Layer 6 of a small transformer language model trained on English Wikipedia (9 layers, counted from 0, width 128).
In attention head 3, each number of a token's query is one row of weights dot the token's vector x plus its bias. The head spreads its attention over the tokens so far by the softmax of query dot key.

Query weights of the head. A number n stands for (n - 500) times 0.0007.
q0 (bias -0.664): 395 456 784 605 849 639 564 583 487 732 419 829 210 507 574 421 656 650 707 493 681 524 327 493 573 549 655 437 321 533 456 447 631 386 596 507 587 754 519 644 521 538 456 543 452 598 500 417 453 267 417 442 427 487 538 345 441 684 517 556 630 431 587 623 476 461 381 525 580 393 617 517 575 411 561 486 593 388 600 595 719 458 438 398 640 626 549 436 578 572 434 504 355 528 334 596 409 340 483 476 418 516 637 393 537 472 471 440 565 269 543 504 410 615 321 539 397 504 538 591 700 424 258 614 568 633 419 544
q1 (bias -0.460): 468 747 531 596 404 560 460 773 520 515 469 507 330 617 345 317 624 377 359 569 569 562 306 530 616 553 342 433 365 531 476 371 398 569 531 553 432 451 485 557 514 571 496 640 627 493 643 566 208 421 720 537 383 439 440 370 626 562 610 546 703 416 537 539 429 543 338 693 562 590 626 593 298 385 471 507 318 568 335 486 574 631 468 390 564 449 518 453 418 757 514 450 382 546 511 480 617 645 603 538 285 445 403 620 741 521 566 629 327 454 405 207 433 504 778 435 464 562 301 376 478 234 460 297 253 515 439 590
q2 (bias 0.139): 523 607 317 598 409 232 573 579 407 566 441 541 359 294 588 508 559 377 542 723 369 393 496 464 507 443 563 654 507 692 489 454 334 458 522 429 648 474 561 462 446 409 484 461 286 363 584 364 391 271 563 461 224 449 567 470 582 622 651 712 644 520 619 481 243 280 621 492 545 716 425 489 546 478 399 519 620 492 320 317 519 443 392 307 591 547 626 597 335 566 436 416 206 481 373 453 675 551 460 496 387 618 340 519 654 504 318 378 430 537 782 311 232 432 628 273 504 705 458 583 415 457 340 761 619 418 572 200
q3 (bias -0.530): 684 638 308 332 558 420 517 660 497 438 506 753 629 583 544 374 490 582 563 409 500 300 425 519 467 527 487 380 363 468 592 327 518 480 365 523 609 484 327 473 589 430 345 633 627 584 446 624 483 202 379 375 527 574 573 394 665 431 470 493 493 566 381 439 413 376 454 409 691 531 497 422 231 464 349 377 310 443 645 456 537 627 646 463 470 538 368 377 601 651 534 405 364 593 338 436 669 634 347 474 514 537 672 613 292 698 583 652 542 467 651 404 335 631 529 589 418 493 651 426 384 497 576 629 595 558 568 376
q4 (bias -0.628): 250 623 386 462 613 564 636 668 550 389 649 608 504 567 820 161 551 603 469 750 681 528 394 431 328 536 536 536 458 353 425 267 306 430 650 588 678 683 556 610 492 484 335 629 716 671 203 433 280 378 454 467 577 453 912 472 452 433 536 512 614 383 454 451 605 439 500 614 541 216 508 480 434 393 483 348 816 528 607 565 468 427 317 245 667 481 496 492 465 547 601 496 466 745 428 649 305 296 473 370 388 723 830 281 606 593 554 402 496 468 465 463 380 480 660 549 558 546 480 358 331 521 721 552 553 526 431 457
q5 (bias 0.229): 530 460 464 686 633 534 448 451 545 497 529 470 377 451 517 536 641 483 359 474 462 457 510 532 523 611 363 658 625 552 253 541 467 661 560 470 603 593 456 653 528 537 312 503 209 361 588 490 288 555 580 315 368 380 493 553 623 625 672 585 772 381 610 544 395 324 561 612 435 490 553 553 387 689 375 698 618 503 379 442 507 676 590 348 497 439 551 662 431 342 470 640 451 527 219 484 445 474 477 385 331 348 394 403 661 497 400 575 315 603 458 497 413 291 507 259 521 597 436 554 497 423 703 500 284 302 514 518
q6 (bias -0.782): 538 358 259 370 470 562 394 611 618 708 343 558 633 575 479 448 507 306 588 680 577 476 530 362 565 662 514 576 411 546 540 615 548 785 574 627 619 554 463 636 482 397 652 445 398 670 493 454 369 308 375 443 538 543 503 544 647 419 665 521 712 593 398 695 548 521 581 288 532 468 415 483 286 619 422 476 496 625 555 371 792 590 599 503 507 615 319 740 580 679 662 221 399 696 538 592 520 483 346 402 357 506 493 489 527 521 628 678 561 647 490 521 640 517 547 370 574 677 438 348 553 414 511 561 380 440 413 438
q7 (bias 0.324): 615 575 520 307 399 573 507 565 566 489 209 382 485 335 500 594 453 482 273 510 592 398 684 470 566 395 403 587 500 400 520 489 522 507 654 424 390 579 256 598 525 580 379 681 577 486 521 338 561 412 677 529 587 446 500 203 421 503 709 385 437 616 306 489 426 591 504 518 564 546 555 575 312 449 543 410 529 468 434 285 427 490 683 356 489 623 514 532 355 292 503 694 340 295 493 513 439 401 382 599 600 461 225 511 554 374 651 398 280 586 406 703 552 521 635 325 571 514 500 465 539 227 449 248 527 264 419 518
q8 (bias 0.478): 348 232 549 356 435 500 507 560 433 268 490 245 426 409 562 740 434 438 701 386 613 619 464 487 517 561 340 702 497 506 550 476 174 803 338 346 432 463 718 503 369 432 532 535 472 486 429 601 451 374 591 374 249 539 413 550 510 454 534 568 303 461 455 766 527 442 554 463 429 397 460 507 510 477 667 567 528 582 511 500 540 581 537 700 697 442 510 448 497 540 784 329 366 564 470 487 467 484 579 312 482 537 459 686 490 466 601 480 469 570 413 659 440 649 533 355 576 441 330 415 503 465 612 386 629 456 674 393
q9 (bias -0.396): 544 600 447 394 451 428 470 632 383 760 697 413 455 377 489 406 507 656 440 546 367 532 394 758 320 775 590 601 600 333 404 460 488 644 667 493 389 554 637 493 726 264 549 428 473 504 379 623 358 335 489 324 438 563 691 629 468 614 648 391 675 658 514 419 398 442 562 460 583 415 464 493 559 675 507 349 302 537 538 364 525 551 611 402 485 628 379 686 482 560 529 698 545 709 320 472 669 284 577 458 543 377 295 370 570 576 526 478 474 615 486 682 514 485 539 204 737 448 627 504 671 337 451 407 283 563 529 696
q10 (bias 0.265): 394 634 587 435 587 398 492 256 411 768 227 523 687 460 452 563 637 600 651 458 365 592 721 500 341 434 542 481 504 478 328 445 659 420 807 314 436 508 677 768 584 453 512 563 467 409 398 359 693 520 383 480 571 579 372 446 326 397 500 273 429 395 433 449 469 665 525 571 629 564 651 599 345 396 520 317 424 315 483 512 360 484 682 810 343 645 614 508 341 305 461 504 350 578 488 596 417 218 504 515 571 475 449 252 610 398 400 425 411 241 601 488 407 735 160 416 600 737 551 469 508 647 710 577 479 389 563 376
q11 (bias -0.830): 384 515 812 625 661 546 346 504 698 860 489 519 597 396 386 325 643 460 359 687 468 583 255 515 274 508 611 400 526 574 436 453 392 579 435 719 515 702 350 551 461 334 663 526 345 582 527 384 803 535 352 408 376 344 765 672 538 280 515 450 442 259 493 348 694 488 677 481 390 397 416 462 488 660 603 596 496 453 615 563 585 609 657 422 473 500 457 548 575 572 271 551 411 546 454 441 279 549 312 621 339 404 508 263 534 434 603 469 604 523 552 472 328 694 657 318 456 246 387 729 488 532 544 519 378 513 488 771
q12 (bias 0.443): 375 637 588 528 405 455 431 414 582 740 339 406 701 375 726 581 643 465 579 547 569 603 448 446 541 515 713 624 640 623 415 657 512 185 596 687 540 679 638 409 577 583 433 347 218 439 470 640 500 565 645 359 519 297 496 384 709 844 436 496 565 340 666 809 405 652 428 375 386 415 489 702 300 585 543 568 516 683 420 435 492 670 440 344 584 525 450 492 573 515 466 397 469 410 126 482 544 460 482 345 496 385 645 604 573 432 473 317 300 317 587 562 578 542 274 400 589 539 348 496 431 468 422 470 369 582 591 592
q13 (bias -0.310): 585 758 644 369 568 604 417 508 514 447 654 426 454 519 413 373 385 443 492 468 545 511 370 475 731 626 449 603 546 543 442 418 345 398 496 496 504 164 631 425 632 611 449 500 632 809 504 397 519 174 699 427 404 262 489 566 405 460 614 493 582 439 578 496 537 481 441 336 503 530 515 604 636 384 424 441 645 612 707 758 386 559 507 556 261 409 433 716 557 587 515 459 404 378 416 345 643 403 349 348 421 626 485 598 432 407 329 541 492 661 543 515 434 370 822 398 311 500 344 322 814 685 439 390 291 492 407 606
q14 (bias -0.575): 504 443 466 637 623 481 607 665 229 437 402 666 564 472 472 167 496 508 705 294 413 38 349 599 423 481 722 454 526 407 704 429 720 528 466 442 693 557 342 430 315 624 740 562 455 496 761 432 381 437 328 288 419 693 800 642 538 652 465 547 457 512 452 621 372 333 471 352 511 468 408 447 670 428 548 554 460 578 676 496 461 302 424 492 555 610 336 548 676 553 310 582 407 415 715 441 316 447 579 591 211 411 375 733 643 500 679 574 428 473 430 500 424 326 474 476 639 595 531 531 567 528 444 523 340 466 570 643
q15 (bias -0.044): 716 572 455 332 611 658 508 628 653 429 366 511 284 587 398 463 698 307 394 407 606 440 508 387 424 558 553 488 423 253 594 336 632 606 545 401 655 701 724 585 586 404 561 674 354 333 516 492 425 372 372 289 566 482 534 519 470 824 431 600 558 329 828 286 681 465 820 570 677 684 568 515 449 315 654 489 595 535 585 438 443 485 549 365 260 694 380 413 351 511 508 481 244 466 287 467 288 519 526 538 410 450 426 394 586 403 397 613 572 394 279 449 489 512 418 410 496 547 419 477 677 243 377 721 412 387 550 594
q16 (bias -0.665): 617 673 578 483 446 360 496 609 527 418 446 680 337 479 222 452 535 549 376 512 602 484 614 428 576 452 544 752 622 157 445 406 380 594 476 452 485 393 496 472 643 456 774 515 534 415 419 384 417 532 350 425 621 604 604 262 560 213 440 564 549 521 708 326 653 391 860 395 541 537 385 199 639 516 570 268 483 447 530 565 556 584 532 423 278 622 160 656 543 575 584 268 479 708 790 527 457 543 247 347 577 685 411 443 609 431 760 314 683 663 423 644 698 412 644 644 644 545 399 641 549 374 409 635 417 452 423 530
q17 (bias 0.009): 708 671 608 403 411 459 519 554 419 606 550 574 458 454 557 304 572 473 177 712 557 442 279 620 386 533 812 437 564 546 333 459 377 572 431 622 518 522 512 792 296 266 796 591 804 578 586 290 573 459 431 577 489 518 507 346 515 384 374 526 500 635 440 541 440 314 583 758 541 644 372 453 704 653 340 411 450 500 520 369 496 593 471 481 623 638 369 196 450 478 608 504 577 496 426 447 457 569 568 457 445 616 418 523 428 295 595 732 569 584 418 201 537 571 776 477 341 546 563 522 527 392 638 592 419 476 567 398
q18 (bias -0.133): 681 521 426 702 472 483 431 561 616 397 504 529 544 322 470 858 561 547 426 569 389 327 209 320 454 407 675 450 340 682 442 645 595 539 504 300 476 728 342 640 371 492 469 540 730 551 589 418 357 504 483 692 530 435 667 467 188 558 555 745 254 579 653 534 162 453 513 724 392 204 683 496 350 570 509 659 509 292 282 406 261 487 575 623 534 356 462 638 496 751 281 325 548 563 425 332 439 397 492 401 365 589 453 199 459 538 716 551 504 550 617 603 666 559 512 431 405 569 428 289 784 179 531 687 331 638 682 674
q19 (bias -0.189): 390 315 308 646 411 153 491 454 571 617 457 312 335 527 344 604 743 298 389 542 335 659 573 654 365 570 474 496 371 576 577 491 260 786 547 639 395 695 415 796 393 531 431 235 495 173 571 477 604 234 605 636 632 584 923 274 595 642 574 711 451 586 374 819 504 279 519 403 391 634 405 389 531 224 586 600 708 580 523 704 574 394 331 447 328 412 540 792 338 543 346 424 532 456 535 421 343 667 534 658 388 359 438 199 432 147 631 513 577 522 471 433 409 496 517 652 424 568 557 544 504 459 486 248 395 433 301 472
q20 (bias 0.335): 276 534 616 247 474 311 413 588 339 370 754 385 416 548 614 728 560 437 538 384 316 421 319 610 427 377 546 365 797 441 549 297 372 449 587 290 600 508 301 360 598 280 431 598 411 484 139 472 635 582 664 488 743 515 504 477 466 519 515 635 632 472 485 453 469 605 734 500 426 610 531 399 488 542 706 423 528 527 594 578 354 353 454 605 659 691 582 571 425 364 550 402 396 431 744 387 567 342 631 632 697 571 527 543 234 729 464 539 532 466 356 315 496 342 515 614 461 611 554 396 248 613 624 622 475 744 648 439
q21 (bias -0.222): 695 409 429 470 242 925 347 407 392 554 728 560 420 454 566 408 555 392 379 618 467 544 516 454 492 690 468 553 427 438 623 541 756 463 381 239 655 388 465 565 467 605 398 523 372 565 467 450 700 406 395 479 504 496 673 227 264 433 569 537 663 609 256 259 691 382 461 561 530 517 316 705 430 592 458 492 646 455 427 349 516 236 516 162 345 323 635 392 390 429 581 504 559 286 319 596 594 618 559 646 448 478 549 558 508 492 342 304 378 564 236 343 492 638 516 413 604 346 447 370 152 475 597 239 562 584 475 753
q22 (bias -0.002): 293 669 546 693 512 173 456 733 565 540 571 689 509 651 325 514 546 438 291 525 360 508 252 402 457 823 598 496 459 405 454 504 694 588 530 273 467 542 430 570 333 185 523 528 722 669 722 193 411 356 504 228 427 471 466 585 722 302 629 418 748 616 632 374 656 535 574 582 520 526 636 563 513 610 323 543 771 535 473 404 470 418 466 613 248 549 513 818 717 466 370 561 442 805 389 553 383 723 550 508 716 325 779 760 441 517 460 470 317 240 459 412 423 630 667 363 610 695 400 483 460 559 442 218 411 655 343 600
q23 (bias 0.020): 575 577 476 335 604 600 581 491 335 479 560 678 604 556 382 639 448 317 495 504 217 492 520 453 558 434 451 289 302 241 516 492 224 538 329 558 405 459 151 458 517 645 360 480 395 517 521 453 423 647 745 784 321 308 298 479 672 370 280 646 563 530 436 538 425 379 633 617 668 242 397 589 377 357 568 764 483 546 474 584 285 471 471 204 550 761 437 526 536 691 321 437 500 541 323 338 794 484 496 350 132 626 676 670 544 538 257 487 448 574 357 470 467 454 592 674 712 700 663 571 674 439 272 578 328 581 483 434
q24 (bias -0.099): 386 317 429 445 449 435 815 597 462 409 421 561 694 291 488 303 390 566 567 312 492 393 591 492 742 565 560 455 272 586 214 336 813 603 651 496 457 552 413 631 488 545 607 802 526 435 414 324 596 488 336 538 528 496 564 452 360 118 605 358 594 424 655 422 529 516 751 471 440 413 356 476 306 512 462 375 575 545 530 676 532 317 167 602 304 392 369 330 587 496 549 570 551 532 223 654 618 381 413 302 608 455 234 878 409 508 492 455 340 339 523 637 584 435 527 517 533 379 459 463 815 589 387 572 385 633 500 612
q25 (bias 0.205): 360 423 492 367 357 344 550 539 520 660 285 504 483 326 626 469 432 635 582 472 316 472 665 410 255 714 659 549 367 342 375 462 522 328 552 447 575 330 646 566 290 455 422 547 439 558 259 508 398 292 683 496 512 441 488 382 472 516 558 504 550 231 547 741 459 231 645 463 405 315 602 508 454 443 462 254 453 301 400 22 430 405 504 194 305 500 384 698 320 431 632 479 573 385 316 418 580 620 380 709 421 701 479 551 328 599 504 338 363 415 401 479 581 533 317 492 281 200 645 537 597 590 308 691 742 585 238 448
q26 (bias 0.063): 476 414 465 379 311 664 271 367 477 353 516 623 292 310 508 349 337 619 491 403 292 504 480 496 516 376 512 384 610 435 594 557 367 708 575 603 527 752 478 649 378 576 563 564 504 436 597 653 442 512 396 454 717 673 448 551 603 520 324 560 697 571 466 791 500 412 624 355 342 516 401 383 476 512 590 337 516 460 360 338 440 308 967 609 589 610 435 598 581 336 768 346 633 329 456 413 566 644 415 379 560 754 371 455 481 343 442 480 380 749 469 635 287 380 593 353 545 537 384 388 377 567 483 654 261 892 383 284
q27 (bias 0.043): 492 343 504 588 280 664 549 675 485 471 589 114 433 517 410 366 613 336 818 632 488 324 285 614 389 580 567 496 336 604 555 642 397 569 433 452 561 326 487 488 443 508 613 632 652 742 641 694 665 808 483 633 528 485 492 449 413 230 664 428 782 400 592 342 323 528 381 311 636 373 456 434 606 457 410 428 290 472 318 512 472 468 666 496 544 473 213 648 566 496 528 443 333 448 488 356 702 430 729 328 594 338 544 496 465 347 529 597 566 488 400 647 310 424 485 692 336 479 484 673 373 124 525 361 596 404 286 538
q28 (bias 0.009): 299 504 449 473 513 640 594 336 459 683 593 304 341 437 536 636 632 312 408 568 531 299 219 537 331 517 526 387 542 559 513 274 533 473 410 344 450 500 745 407 674 727 454 644 532 315 368 545 410 478 622 577 623 391 444 504 725 509 592 579 760 305 722 721 456 456 206 650 584 380 651 530 295 453 244 565 869 619 528 624 287 500 353 794 372 488 491 361 322 380 876 646 641 330 543 703 614 381 424 474 332 584 562 446 564 557 720 337 536 556 642 580 694 684 580 420 616 518 561 96 782 208 695 478 638 738 456 528
q29 (bias -0.208): 383 179 504 545 708 371 434 190 512 597 550 551 509 789 574 324 542 751 490 538 421 580 403 463 367 410 577 350 385 463 513 657 454 390 365 692 467 334 602 600 610 504 645 520 400 192 400 607 473 417 473 540 539 641 491 410 730 327 302 643 726 487 677 278 422 535 560 348 702 680 572 748 755 402 389 569 274 270 518 635 612 517 393 465 370 500 517 487 371 513 336 413 585 479 470 893 421 550 538 344 514 556 674 764 471 626 752 552 429 798 611 601 223 608 179 637 319 549 569 461 606 689 848 517 491 603 470 705
q30 (bias -0.090): 638 348 517 478 488 435 223 388 541 685 442 299 720 442 351 625 303 337 386 408 776 559 500 496 453 487 585 230 512 611 584 552 583 474 719 504 422 551 514 322 491 500 270 666 455 409 587 141 628 391 447 366 578 661 615 428 704 454 715 435 621 487 521 691 452 336 367 535 176 215 487 684 649 712 748 616 389 569 655 430 641 323 445 223 517 508 222 716 392 403 500 330 545 170 543 782 525 643 592 500 661 488 543 372 659 842 469 400 705 649 611 654 657 405 571 469 698 681 440 582 491 666 625 453 687 570 431 372
q31 (bias -0.006): 385 342 302 558 635 144 374 774 516 504 582 690 491 461 431 308 483 335 537 369 383 238 417 532 656 521 475 623 597 699 600 676 395 340 575 513 504 496 582 466 349 356 674 628 589 265 573 496 408 556 601 531 534 578 449 672 265 371 568 313 564 447 342 667 560 564 532 252 309 318 403 587 556 400 408 272 478 333 361 453 352 517 571 538 376 718 594 413 270 388 704 496 451 665 361 428 615 483 335 305 437 418 393 444 418 538 640 307 799 487 199 721 567 509 516 496 431 844 423 411 587 544 153 105 209 495 539 424

Each question shows a short text with each token's key, already scaled and adjusted for position as the last token sees it. A number n stands for (n - 500) times 0.0027.

Then comes the last token's vector x. A number n stands for (n - 500) times 0.0096.

0 "er": 595 571 371 562 490 619 477 549 423 402 407 427 549 319 406 692 259 614 247 444 403 128 434 518 778 598 408 411 354 404 493 592
1 " (": 513 640 412 429 421 658 464 523 520 421 364 345 594 314 417 669 216 662 276 478 403 161 394 608 763 496 387 433 385 371 521 585
2 "N": 402 636 518 455 429 581 283 639 567 377 524 352 428 344 445 705 325 639 243 475 362 216 403 537 705 501 333 340 554 410 491 574
3 "o": 328 430 475 424 398 506 336 599 552 307 547 253 506 396 393 742 207 557 299 607 227 341 438 382 732 485 303 429 522 537 609 621
4 ".": 401 395 498 422 345 431 313 553 560 424 527 291 467 342 327 736 247 606 233 488 310 221 340 437 592 446 343 493 335 503 484 582
5 " ": 562 423 618 526 442 464 354 589 609 491 547 375 592 375 418 619 202 586 402 612 364 313 364 533 647 482 284 417 442 362 504 628
x: 413 411 573 422 514 445 646 489 408 420 410 387 317 598 481 469 519 405 268 503 450 582 390 764 614 403 580 438 402 379 435 347 525 510 534 577 332 581 574 491 404 495 450 570 324 759 465 627 400 557 649 534 410 566 500 448 470 478 341 524 346 345 508 610 462 711 511 642 476 413 538 379 401 340 477 588 626 565 273 341 425 435 379 766 723 576 448 589 503 669 644 537 536 501 559 344 613 481 498 548 509 493 442 372 478 543 497 507 615 394 392 581 385 281 487 590 352 530 605 397 560 585 534 488 758 625 500 457
Which two tokens does the last token look at most, in order? 2 "N", 1 " ("

0 " of": 527 561 439 494 548 599 484 568 443 344 440 415 548 352 451 619 188 658 200 474 421 131 446 538 773 573 342 385 407 406 512 633
1 " the": 446 568 475 553 457 653 443 601 444 329 424 415 493 286 453 678 165 701 283 477 320 61 386 562 750 584 388 378 403 427 541 627
2 " d": 430 522 538 447 312 498 433 594 521 408 421 407 497 307 504 673 153 663 394 555 370 277 441 523 703 504 319 366 502 360 569 623
3 "r": 344 509 596 461 469 563 379 554 600 477 433 316 560 344 521 584 181 577 328 564 354 250 387 456 618 525 309 472 563 384 473 639
4 "ive": 484 437 419 395 406 561 414 522 543 384 479 372 510 308 407 671 155 564 271 494 396 126 293 666 597 490 321 436 429 427 554 569
5 " to": 592 483 534 413 471 506 387 411 590 204 482 391 508 321 387 584 157 609 226 528 328 232 385 603 655 313 283 417 483 544 453 500
x: 473 354 590 386 491 436 528 340 587 481 379 448 449 509 597 168 523 546 602 491 501 636 485 531 376 348 622 410 556 484 509 559 541 455 488 467 420 600 660 612 473 538 455 671 544 633 500 675 441 525 477 624 501 396 513 507 582 424 519 406 697 438 548 497 547 579 544 302 433 367 412 491 227 465 657 579 562 548 492 446 481 647 527 645 571 606 546 506 577 536 478 625 420 399 563 607 460 738 402 636 800 480 465 412 653 618 430 597 528 423 435 436 251 531 382 386 377 641 648 641 473 514 255 378 658 763 618 511
Which two tokens does the last token look at most, in order? 0 " of", 4 "ive"

0 "\n": 597 536 427 481 506 694 462 610 422 344 438 373 586 310 404 701 175 734 271 509 388 135 423 585 802 511 356 408 333 371 457 624
1 "|": 503 631 475 469 445 665 421 598 484 335 441 340 539 305 436 708 214 718 307 460 412 116 428 601 843 529 389 425 366 372 491 642
2 " ": 493 568 522 415 440 591 442 682 569 363 575 361 516 305 396 646 238 592 406 567 331 140 416 507 729 451 288 409 436 332 418 746
3 "29": 382 513 578 527 265 550 327 574 486 318 447 311 486 256 368 654 211 721 392 536 229 148 499 566 658 481 193 409 508 278 525 658
4 "th": 497 401 520 431 314 477 398 594 590 320 432 338 553 282 366 730 247 641 309 605 273 100 345 603 682 514 441 489 432 378 444 722
5 " |": 634 411 602 547 349 435 293 607 615 480 520 308 568 304 528 703 178 658 377 486 345 251 413 618 784 527 391 431 439 421 429 674
x: 276 569 580 538 480 479 471 505 546 434 285 488 513 508 440 446 778 374 327 410 430 476 580 666 450 401 690 339 495 575 507 481 482 447 539 504 631 495 683 572 421 418 513 677 493 682 606 628 422 595 497 508 426 642 392 420 530 657 567 349 672 381 621 561 651 544 568 561 569 507 371 593 392 507 443 541 621 547 371 455 514 556 582 739 694 608 492 390 548 624 568 591 480 317 471 403 511 764 561 597 545 528 365 429 335 511 486 545 550 558 429 479 483 491 418 379 389 522 489 335 637 713 422 451 231 462 639 737
Which token does the last token look at most? 1 "|"

0 ".": 571 573 424 509 485 657 446 528 447 383 441 442 537 320 391 701 200 701 266 485 412 130 428 534 776 548 400 444 345 400 474 605
1 " B": 544 696 444 525 323 606 424 642 515 354 391 434 484 291 381 686 192 546 357 535 411 303 427 562 753 542 389 457 509 436 530 572
2 "ro": 391 550 424 464 378 493 426 651 529 324 384 307 543 315 406 628 158 526 357 524 432 318 465 363 740 410 361 487 557 450 543 541
3 "wn": 408 554 351 437 369 547 383 612 541 315 381 369 482 315 254 684 174 544 259 475 379 227 398 387 718 583 421 518 403 424 459 527
4 "e": 458 378 470 393 484 490 403 542 565 337 465 379 586 329 423 681 142 463 361 422 316 296 397 462 683 532 414 430 390 455 450 593
5 " |": 599 416 589 493 331 508 364 490 574 400 504 345 570 385 411 720 220 664 307 454 399 167 406 574 786 565 428 434 382 408 508 583
x: 399 583 605 426 486 454 620 484 510 357 349 612 535 608 433 465 752 518 261 636 647 467 645 545 417 469 773 418 547 506 420 483 426 536 534 570 686 640 535 709 445 538 567 635 489 769 434 529 410 574 471 628 366 506 558 482 535 569 517 463 772 490 672 562 567 492 595 433 493 430 412 529 555 456 505 461 573 709 337 358 495 628 567 698 716 628 472 342 589 646 559 616 440 487 500 403 504 728 582 547 608 387 443 426 491 456 498 554 482 534 491 504 531 465 451 535 489 613 435 563 501 638 372 547 434 593 658 726
Which two tokens does the last token look at most, in order? 0 ".", 5 " |"

0 "w": 585 552 420 541 503 676 439 549 432 356 399 415 515 306 391 654 250 606 249 494 425 137 459 539 807 545 395 421 365 434 476 567
1 " p": 475 609 436 448 469 580 482 489 472 382 392 373 481 330 417 612 230 558 319 539 439 198 427 591 769 560 400 403 399 476 555 564
2 "ubl": 398 673 481 409 386 585 441 560 592 289 442 350 552 290 421 683 223 544 396 610 351 230 325 556 704 527 404 484 463 412 419 640
3 "ished": 457 477 486 439 411 562 489 492 541 354 471 365 622 271 370 635 228 571 295 465 332 153 335 649 720 472 386 475 469 389 523 629
4 " a": 538 409 481 471 354 493 473 529 511 370 478 355 462 315 370 675 147 549 290 478 333 145 401 589 746 457 411 362 346 465 540 625
5 " second": 545 481 413 478 319 448 338 663 654 425 342 347 551 270 380 660 110 594 323 545 266 101 279 618 612 507 344 434 433 401 526 538
x: 534 476 500 519 496 426 507 498 331 568 256 457 392 629 455 664 557 417 409 483 384 530 569 513 627 331 736 347 468 529 564 652 446 388 566 543 633 598 633 562 507 483 657 631 514 452 468 564 463 606 712 617 504 445 396 544 497 482 474 499 466 420 571 538 624 412 646 461 592 257 501 536 417 597 554 847 582 668 469 372 559 575 513 670 591 747 527 478 332 418 419 582 527 386 496 538 645 718 368 601 603 545 464 514 611 794 552 570 664 520 531 546 353 498 594 567 444 407 575 405 546 491 412 632 805 363 589 644
Which token does the last token look at most, and with what share of its attention? 5 " second", with about 70%

0 "ly": 574 565 426 553 516 671 453 548 398 341 387 393 525 314 432 646 221 578 226 466 384 104 408 532 769 545 369 397 355 446 484 562
1 " re": 520 614 354 450 447 596 495 555 520 372 396 303 539 358 476 676 151 519 312 564 385 196 357 548 720 496 378 487 365 371 551 655
2 "v": 417 617 473 423 377 552 415 569 543 342 448 470 566 296 380 517 312 493 363 710 432 303 336 447 814 482 252 435 566 373 563 650
3 "it": 348 497 422 446 293 566 354 513 636 373 547 441 540 289 416 592 264 587 341 743 314 215 405 481 708 513 403 445 476 483 455 546
4 "al": 493 441 509 509 411 430 491 530 602 419 459 416 619 307 553 619 209 465 281 485 328 242 351 541 578 509 383 368 372 412 560 622
5 "iz": 566 409 522 427 397 410 467 446 595 407 550 533 526 358 499 633 303 504 235 484 345 244 418 478 738 470 288 406 524 339 444 543
x: 370 341 486 354 387 483 542 406 346 179 265 531 321 524 539 469 507 509 587 564 621 424 641 587 453 457 623 399 412 340 604 541 358 532 493 501 355 547 475 455 406 527 561 603 361 420 531 560 576 464 634 664 352 366 279 382 535 690 464 549 464 585 501 489 506 595 465 505 501 577 625 549 495 467 491 586 593 554 510 382 482 415 385 754 544 615 652 384 522 631 547 632 557 339 569 465 542 656 525 800 605 303 734 446 383 576 492 527 493 345 381 440 359 386 356 395 440 592 547 562 560 739 538 401 695 632 565 589
Which two tokens does the last token look at most, in order? 3 "it", 4 "al"

0 "|": 600 581 452 477 516 676 457 615 460 354 423 363 531 330 431 708 201 710 293 444 413 135 427 589 842 543 377 394 372 377 477 645
1 " ": 519 557 486 409 458 623 490 680 557 371 532 396 480 316 389 665 200 590 410 541 313 153 392 523 740 458 304 424 450 307 403 726
2 "3": 378 597 514 394 354 538 306 659 417 399 429 360 486 233 371 669 189 758 484 602 275 140 487 544 737 488 208 420 513 271 398 692
3 "2": 399 438 529 455 287 516 309 574 372 362 503 371 513 237 395 695 227 625 421 467 263 161 526 532 706 451 263 422 438 291 494 673
4 "nd": 488 387 511 497 262 466 437 566 591 414 412 345 580 304 372 691 206 676 308 568 319 184 385 611 693 539 454 462 450 353 545 643
5 " |": 611 443 568 577 334 437 330 624 601 490 487 374 578 353 490 671 176 612 399 507 349 233 400 574 760 512 410 417 455 404 454 664
x: 328 457 517 555 515 403 484 558 516 431 339 426 438 578 442 443 773 479 323 498 432 378 620 638 448 423 701 331 455 462 543 520 462 476 538 538 574 544 642 583 416 495 514 593 524 673 583 632 392 508 522 483 428 660 433 356 566 648 526 341 633 389 666 531 601 566 614 527 528 462 431 596 441 564 418 622 564 470 414 432 523 566 635 741 693 553 498 379 525 659 615 516 509 424 444 422 635 823 570 676 551 549 402 461 328 608 440 602 622 610 406 503 443 435 428 370 429 518 477 327 681 641 374 482 325 432 610 781
Which token does the last token look at most? 2 "3"

0 "ial": 564 532 424 539 496 644 484 588 427 387 381 407 517 306 436 635 261 608 201 467 364 118 379 529 743 606 400 346 391 432 523 601
1 " in": 464 580 489 473 483 629 447 575 530 357 482 344 522 385 476 607 204 602 202 447 342 222 423 591 696 507 387 401 445 354 533 671
2 " d": 429 526 530 432 269 506 491 574 541 448 416 401 484 386 489 636 172 622 336 580 406 336 396 474 689 525 322 386 505 376 588 623
3 "et": 368 464 533 403 421 552 327 612 608 467 377 433 459 301 383 604 202 588 331 670 318 293 295 509 622 602 321 495 513 433 431 556
4 "erm": 492 397 503 470 424 475 430 553 576 381 478 474 531 368 418 585 307 520 347 630 419 223 339 619 659 556 336 334 525 401 338 758
5 "in": 548 461 468 414 387 358 544 486 582 337 568 490 558 348 504 628 222 521 334 470 410 337 377 502 696 485 304 408 507 399 397 683
x: 407 291 463 260 383 508 685 383 388 401 352 617 422 529 549 457 432 458 508 488 442 526 592 648 671 515 542 449 542 337 532 537 599 451 368 416 305 605 706 401 606 621 437 704 445 397 540 619 603 638 599 711 217 447 330 549 497 614 440 440 534 546 587 514 734 445 335 612 302 651 406 276 393 525 595 556 659 606 443 451 546 630 403 595 527 621 578 434 588 559 481 526 426 574 743 427 401 607 450 649 723 456 596 572 346 558 521 653 498 412 505 425 465 340 454 527 337 593 567 610 489 697 449 432 433 390 503 550
Which two tokens does the last token look at most, in order? 1 " in", 4 "erm"